Layer 5 of a small transformer language model trained on English Wikipedia (8 layers, counted from 0, width 64). Numbers have three digits each and are written without spaces.
A neuron adds its activation times its output weights to the MLP's output. To switch it off is to set its activation to zero at one token and run the rest of the model.

Output weights of the MLP neurons that the questions are about. A number n stands for (n - 500) times 0.0013.
n13: 546610331441399535654555514534330602421520453428563584465430497600297513574596467593494604492371379527464617439734661555497616587725667415502509580592187456486278868504422433535490551574463362
n38: 461537580567446541447744563668546573600593393433303622450375386517192367448424721527546480608605580459544546502395672469546380474540454612756678632493565419366525683462621500486556509346377713
n49: 639469385391573369593572706507569672543509301449637612355372551530680441621567555513521468424274427991532543687582526516419499447522411472310406648492535410486283617706446429361403710532533430
n50: 256502583360366578500482334418301372570583522420370462440381652615771504670590635457410504416653569694487385313476506416235549415325593559415328425560320472470356626522627469428653453481379451
n68: 560471538330556418496601392550484515474409256276534510635445507602413464615669467469631288624458440701457590447600538581332553530464471477812601549484494587590619446595512354539467870424361475
n73: 478296385611318466446501548512277618440703411668372447449481469583278455512459321288338578533555625553629632664451777645663611438693283607562339585437524525480395434701559509495551585494505548
n76: 547299496465264635382456458548471480542714374509574370457553445535573541601517536364571360520742469288468525334611608500355425579539445598426682388344554582780350668247570546553496558446379474
n94: 430628484324564483506497528608517427553488547646481541529448551463515618528570380549498636637474676334730391808491404596447461693564624418758417587538372241453589336416547495516349485550543544
n109: 383532683430414389727465345564475484482533663492375318453450422428431606551746303355503419540358538403676450529462541493575415335616512558581451345368697701548694604667271573538435543616470419
n113: 553324692428755497445431520570599536541411431261434382563368599540427479537409472624562362599047381279525401377550617496534515454459540429509694428470583490641419542459289542655445557674633620
n118: 622707513651464589403439366335531374480359573475517417409489616502729423582430547520427419677425443745497442625472561420613407404390445626843476320275424514387539328439575455575438494487391505
n129: 446618617310671323492573423760556644411564626471382413480467457439572589657622348578468433442549583522360433524487565345549395598552448549198527285729386437389621535327505409435479468390432540
n141: 558543389309456567544413716302565631457277501501635488597540740560538630618440546408407586417364590189415533740375451256483437539324449793481385379405616739507415487428584436544424459485314534
n150: 605497209645343688528439406476315465448492521399562532450495453529554421647569354428573411366403552863496381540437480467444507486650538444666410548822443458495493596744653660404499482566542418
n169: 420496389564456472457287548609387682638514350541443460490596523711502645344709346438383655555522458316384368357467533541445312582532307538301533661612709509366461670446480483432406406360474408
n190: 542533686473597629495534559652486524488504743375485568415491504360423244558596603349592777512617622539408415679332660490283463534411712371625499542471497490481414504462547563564478487445462274

Each question names a token from some text and the token that comes next. It shows the activations a of the neurons there, in the order above. A number n stands for (n - 500) times 0.015.

Then comes g, the gradient of the next token's log-probability with respect to the MLP's output, scaled to length 1. A neuron's effect is roughly proportional to its activation times (output weights . g). A number n stands for (n - 500) times 0.00097.

"l", then " and"
a: 485482497489375486549517493537448499507503519473
g: 531402409621583376582511682654695435574781373440483445496666548656308481246468382521597763424328704480645615458435650630411566253608373537470381331479499354592549338345645507642268280596562459
Which two neurons, each switched off alone, lower its probability most, in order? n68, n118

"s", then "ed"
a: 475505476482490523512500336498508477509488517510
g: 553465384415454272312515604390335436433336478793435436632404501396750131545622707487441473582675401583718438559454429357463306467390711575546431339529477538309436438525543325258330420565449376
Switching off which neuron hurts the next token most? n109

"il", then "i"
a: 502488440458499440539503505479479491523541470481
g: 534575389703504553319267466655442577702338802413561381378783509617577591460662539557506455551399606449593653632773605538535550476632364640769424595636434265612410611626409653574359486530701459
Which neuron, switched off, raises the next token's probability most? n73

"m", then "is"
a: 485491497497520655462495526500612486489486506497
g: 383411512247461455787522535567544571479526582634621310567501556288492318524480315424441429422326386524432765715132469355545532621428686449386518433327490461513138683555436452610327550503437565
Which two neurons, each switched off alone, lower its probability most, in order? n73, n109

"m", then " w"
a: 569503464635646533493472514498489424496289491465
g: 456518320620571668318492419483315512453448650455510581577491552257472444510463594456598502255480443422333534432447464421340411297421484675587269497552438461834523494695614375887273349688340366
Which two neurons, each switched off alone, lower its probability most, in order? n50, n129

"u", then "t"
a: 368480500498605524536514609524512471486508491477
g: 625481543602544107462363591464441472353712620443415388565298637484537638581614551466520341403476674782718400454540688511701322510521422443384599436638542601600468705507319363370592480332423792
Which neuron, switched off, raises the next token's probability most? n129

"t", then "h"
a: 502476532483540507493458512480511546290477479478
g: 443353539645456460319591621497393538671270431515614278457341332131382518577297278387487436365426328548451277544626735517481659565441608599550637564480472404278552452457655521584377249315438495
Switching off which neuron hurts the next token most? n141

"i", then "an"
a: 481484515482499257425500504583495483499520538494
g: 730421725570603358439568328597685499421440692311181498611431566490513546384563322420549509631557530524532731581501583632612451607520772396330447295426520559522300467599453591355551833586717631
Switching off which neuron hurts the next token most? n113

"on", then "s"
a: 493383502486489471501500468508515503512462544513
g: 521780649427536266369353477505540520502433354342709589638407496593489346437309725504855558425404687523416488658421385379460535529147531408649544351551251409530420464410462346394435461380370386
Switching off which neuron hurts the next token most? n73

"m", then "o"
a: 497497503480432485457495533599440502453475496497
g: 349538460457032508566356331532332388495413729443556449484399411504483325649670680450461425737321519504631442564553401389495507556739475276204513594507450568609642445583552223393440615534431510
Which neuron, switched off, raises the next token's probability most? n113

"g", then " p"
a: 491466689516550496612513491547509518507508502503
g: 462576385456665567280326106456509476657333531309405573430297477530576615224359513289592592302463726533653513523407502318527518422381499522526482580663565423464511325448294602553227368690531502
Which neuron, switched off, raises the next token's probability most? n76

"is", then " s"
a: 282456535494504323509499441521533483437473487523
g: 323459514575529414425557546685418478597543653442407407559665755397580375477267634479542527189412747472340495611533707293350414662484351551415464485675508440483451434409516570809631123591454429
Switching off which neuron hurts the next token most? n13

"ar", then "in"
a: 505418501501507496496492499630501497514446378503
g: 547517419539414345542344781511628468547748721313620382387590601240490436507487500228412546390428324489255626519554448520487395594694434752440445563582439435305522540616519518254581469171369419
Which neuron, switched off, raises the next token's probability most? n113

"ing", then " the"
a: 555457468653601478500499495519514453508504471440
g: 517392760208467503765593587464391461480508511371502535566372614525633586378605461518482677344804310549695435428442462680372475607460535284666571459292463513370545643429608452082582382570460524
Switching off which neuron hurts the next token most? n50

" s", then "k"
a: 501520482503475483510498500522517502524481488501
g: 295405580576578430483657484322357428428371412614365575508235572412618403357593319519591447334285442480577676436441489510699447290598536459385510807433559640564664206675452571682447262717559568
Switching off which neuron hurts the next token most? n113

" in", then " "
a: 526489480565497513507463492494491468510110507521
g: 508698429394510557546362487466599634588283554568728567390608483633641516605422461424255659627393162545384383424542499424495495484461477246421547289470564534216388449543118473338498574403610265
Switching off which neuron hurts the next token most? n150

" s", then "e"
a: 491519497493468464523494499526465500523484480500
g: 566419583442357709573238649505360740853453358542586452637676519660454807511360539408251547453656430535521435488476361606483624346599453424663384567572410436632462626547563330361721658350474423
Which neuron, switched off, raises the next token's probability most? n73

"h", then "il"
a: 525494485507512471588487503447503515544480530536
g: 312398443491609398648474476440472588358448389468238554635439396238550435536608695459598666626572411456175363426347471454508574280567509656762537328651383265284447696713470557348586566492395580
Which neuron, switched off, raises the next token's probability most? n76

"t", then "u"
a: 507467483487487495501506293506480491473476502494
g: 543644354495651534464455519389548549590790101293616410494436429459445302469462427614415269395431402418469399551615480649491638429679589630719638276486217489476712378609680594407540342452393469
Which two neurons, each switched off alone, lower its probability most, in order? n109, n141

"m", then "y"
a: 493498495472512511504492510505588594532534502487
g: 330475441366690577486568601405609590361167462570711464533543647351546491409416443449899616681315287530491318656621690571580594562642534429440613358512542428474407464492373621451386391705728649
Which neuron, switched off, raises the next token's probability most? n129

"er", then "c"
a: 498468501461515496575496484595480487523485485477
g: 702508465312324425517650251271518371433490537547576576687440381390292517414482418768653712573527287455375389591447396575558394408577630617637346560378510568412668663571271450732419675318331549
Switching off which neuron hurts the next token most? n50

" ", then "he"
a: 514504501498519499519513504475487501499500502500
g: 504432496529709605474711550602643404564260316511650536278193320304460571633367486695390449303427379476344488437600646474455419680539436364390513420398372497210472560570472552721199398428454524
Which neuron, switched off, raises the next token's probability most? n113

"el", then "l"
a: 501731499233496467524482463564506489489600513473
g: 467513485550764500552394302622555688271683375372470432473784566626542541474512436590266448449587697519331565644280489336294446619621476608328473615400556453540588282526357739412316506534524214
Switching off which neuron hurts the next token most? n50

"t", then "ic"
a: 497461481499492497500505296540497510478494499500
g: 601367532436623413531455576435452489556694323602350527297516306616648553682502590240361535609459657442403251566737413662735541312641590323303611483348439438360637608478641458563610348662257547
Switching off which neuron hurts the next token most? n141

"l", then "er"
a: 504485503516458517500488484517478490547512539548
g: 614506451489485309672694686347602418688537688410481384523703567550586708548495588315418468563846710665525734406360566566468376741465440626729450452604408563702469541563589332568493476252487407
Switching off which neuron hurts the next token most? n141

"v", then "el"
a: 433509461471532527502520495469466517513503507477
g: 555502453272434676728510740472464495519813367506524350346456573322600252515424785539580414504375434532430455548520621535450309572426497720692353455614512450370646206522363364672459511650312604
Switching off which neuron hurts the next token most? n13

"an", then "d"
a: 507510459497502515548465528515522481452474496313
g: 302550510841744563582399531511466293434657791507443512648463500243483453566636509386601721436357300377395600347368634518441495481577511305691423643570450568369460709415758481620481663616521483
Which neuron, switched off, raises the next token's probability most? n190

"i", then "m"
a: 416469517442474452443469500131497504507475974487
g: 646726432467933564613443406307404402632442695585450610554671393541410452461381602481300555485486670506426475446759742404314560372616559546336486595428510371464607379670490610505629786651397541
Which neuron, switched off, raises the next token's probability most? n169

"h", then "om"
a: 520497881489515506481502521520494514525471484527
g: 516188555562773647441468451433422492491369692691688542586466285449390498418633338417526552699319266447502355559121455530538675549631486400390484650322546591712418296511506495446630323496518535
Which neuron, switched off, raises the next token's probability most? n49

"h", then "am"
a: 526474392473260540505510484544487474515492443525
g: 411516453736326070676476351450576436599479618519750259709414526589475503436392315578326505617724377426467422408263478581474482324603309537579540551582523474645595331471564523505296280474580464
Switching off which neuron hurts the next token most? n49

" of", then " a"
a: 491483476518506505521504526504503499502446479123
g: 482467557463393617402444272499375605638655404431623526511492634241494336530484402423592190464149608420424575539620373573674531304454515725715293445426427492675569499553435597850554449589528670
Switching off which neuron hurts the next token most? n190

"i", then "es"
a: 504493502478516485440506517661483528514486506553
g: 695312401610447294679562663552487496490846320507446520278583536619627572386547228425417412588519665672515557572511483590461727513568454405332436672762442592571433672398596531792538731502430530
Switching off which neuron hurts the next token most? n118

"y", then " b"
a: 498503498489489495499516518512498497507481507445
g: 689386429598448513402514487547502484558660331362359353507543580569613364566415514942453448300257419434505528479537630354617451778568459712526244389460503470588400428437651640836588349632443505
Switching off which neuron hurts the next token most? n190

"le", then " |"
a: 476528510530622501457504503493477505504487508523
g: 555620503519693639541557600590461648497517444342538412481469191330401544772552614487484440574654339585246574703310396480336202463364759383688648544662620624539638722496506458313456501448407521
Switching off which neuron hurts the next token most? n68

"an", then ","
a: 466506448489483514539516449536499411530492526487
g: 443372477368322619439451663597541587636597461635452472526485144466544552520462118333523639565344585499616749488513458526283673482555488212459563249688574557585545459574651669645430709367497557
Switching off which neuron hurts the next token most? n76

"e", then "ing"
a: 184494485498540505489518484540527512490451509436
g: 516588670272378483559445336539565571663635300298354659480590485271518560496593297658380574522536703569370407716442368565599528477488382545891526402459522540406569350408384495333524209531361271
Switching off which neuron hurts the next token most? n13

"W", then "ar"
a: 512479523483510500532510499494506501497489503504
g: 432380472463303543615348320577592346374886439423546351392593394477398515486213640502426574556829394523462351416463366411464540745596316664421572461579470436739316427541467619667380668482623555
Switching off which neuron hurts the next token most? n76

"e", then "'"
a: 514481496494494500511276507505482500531502511475
g: 517581378685564356455618795369577614594576777612320365581418734494487613581474713444413584474446277515471521522336769557445539608548389363295568457382531655529436641590580458815473353433654272
Switching off which neuron hurts the next token most? n94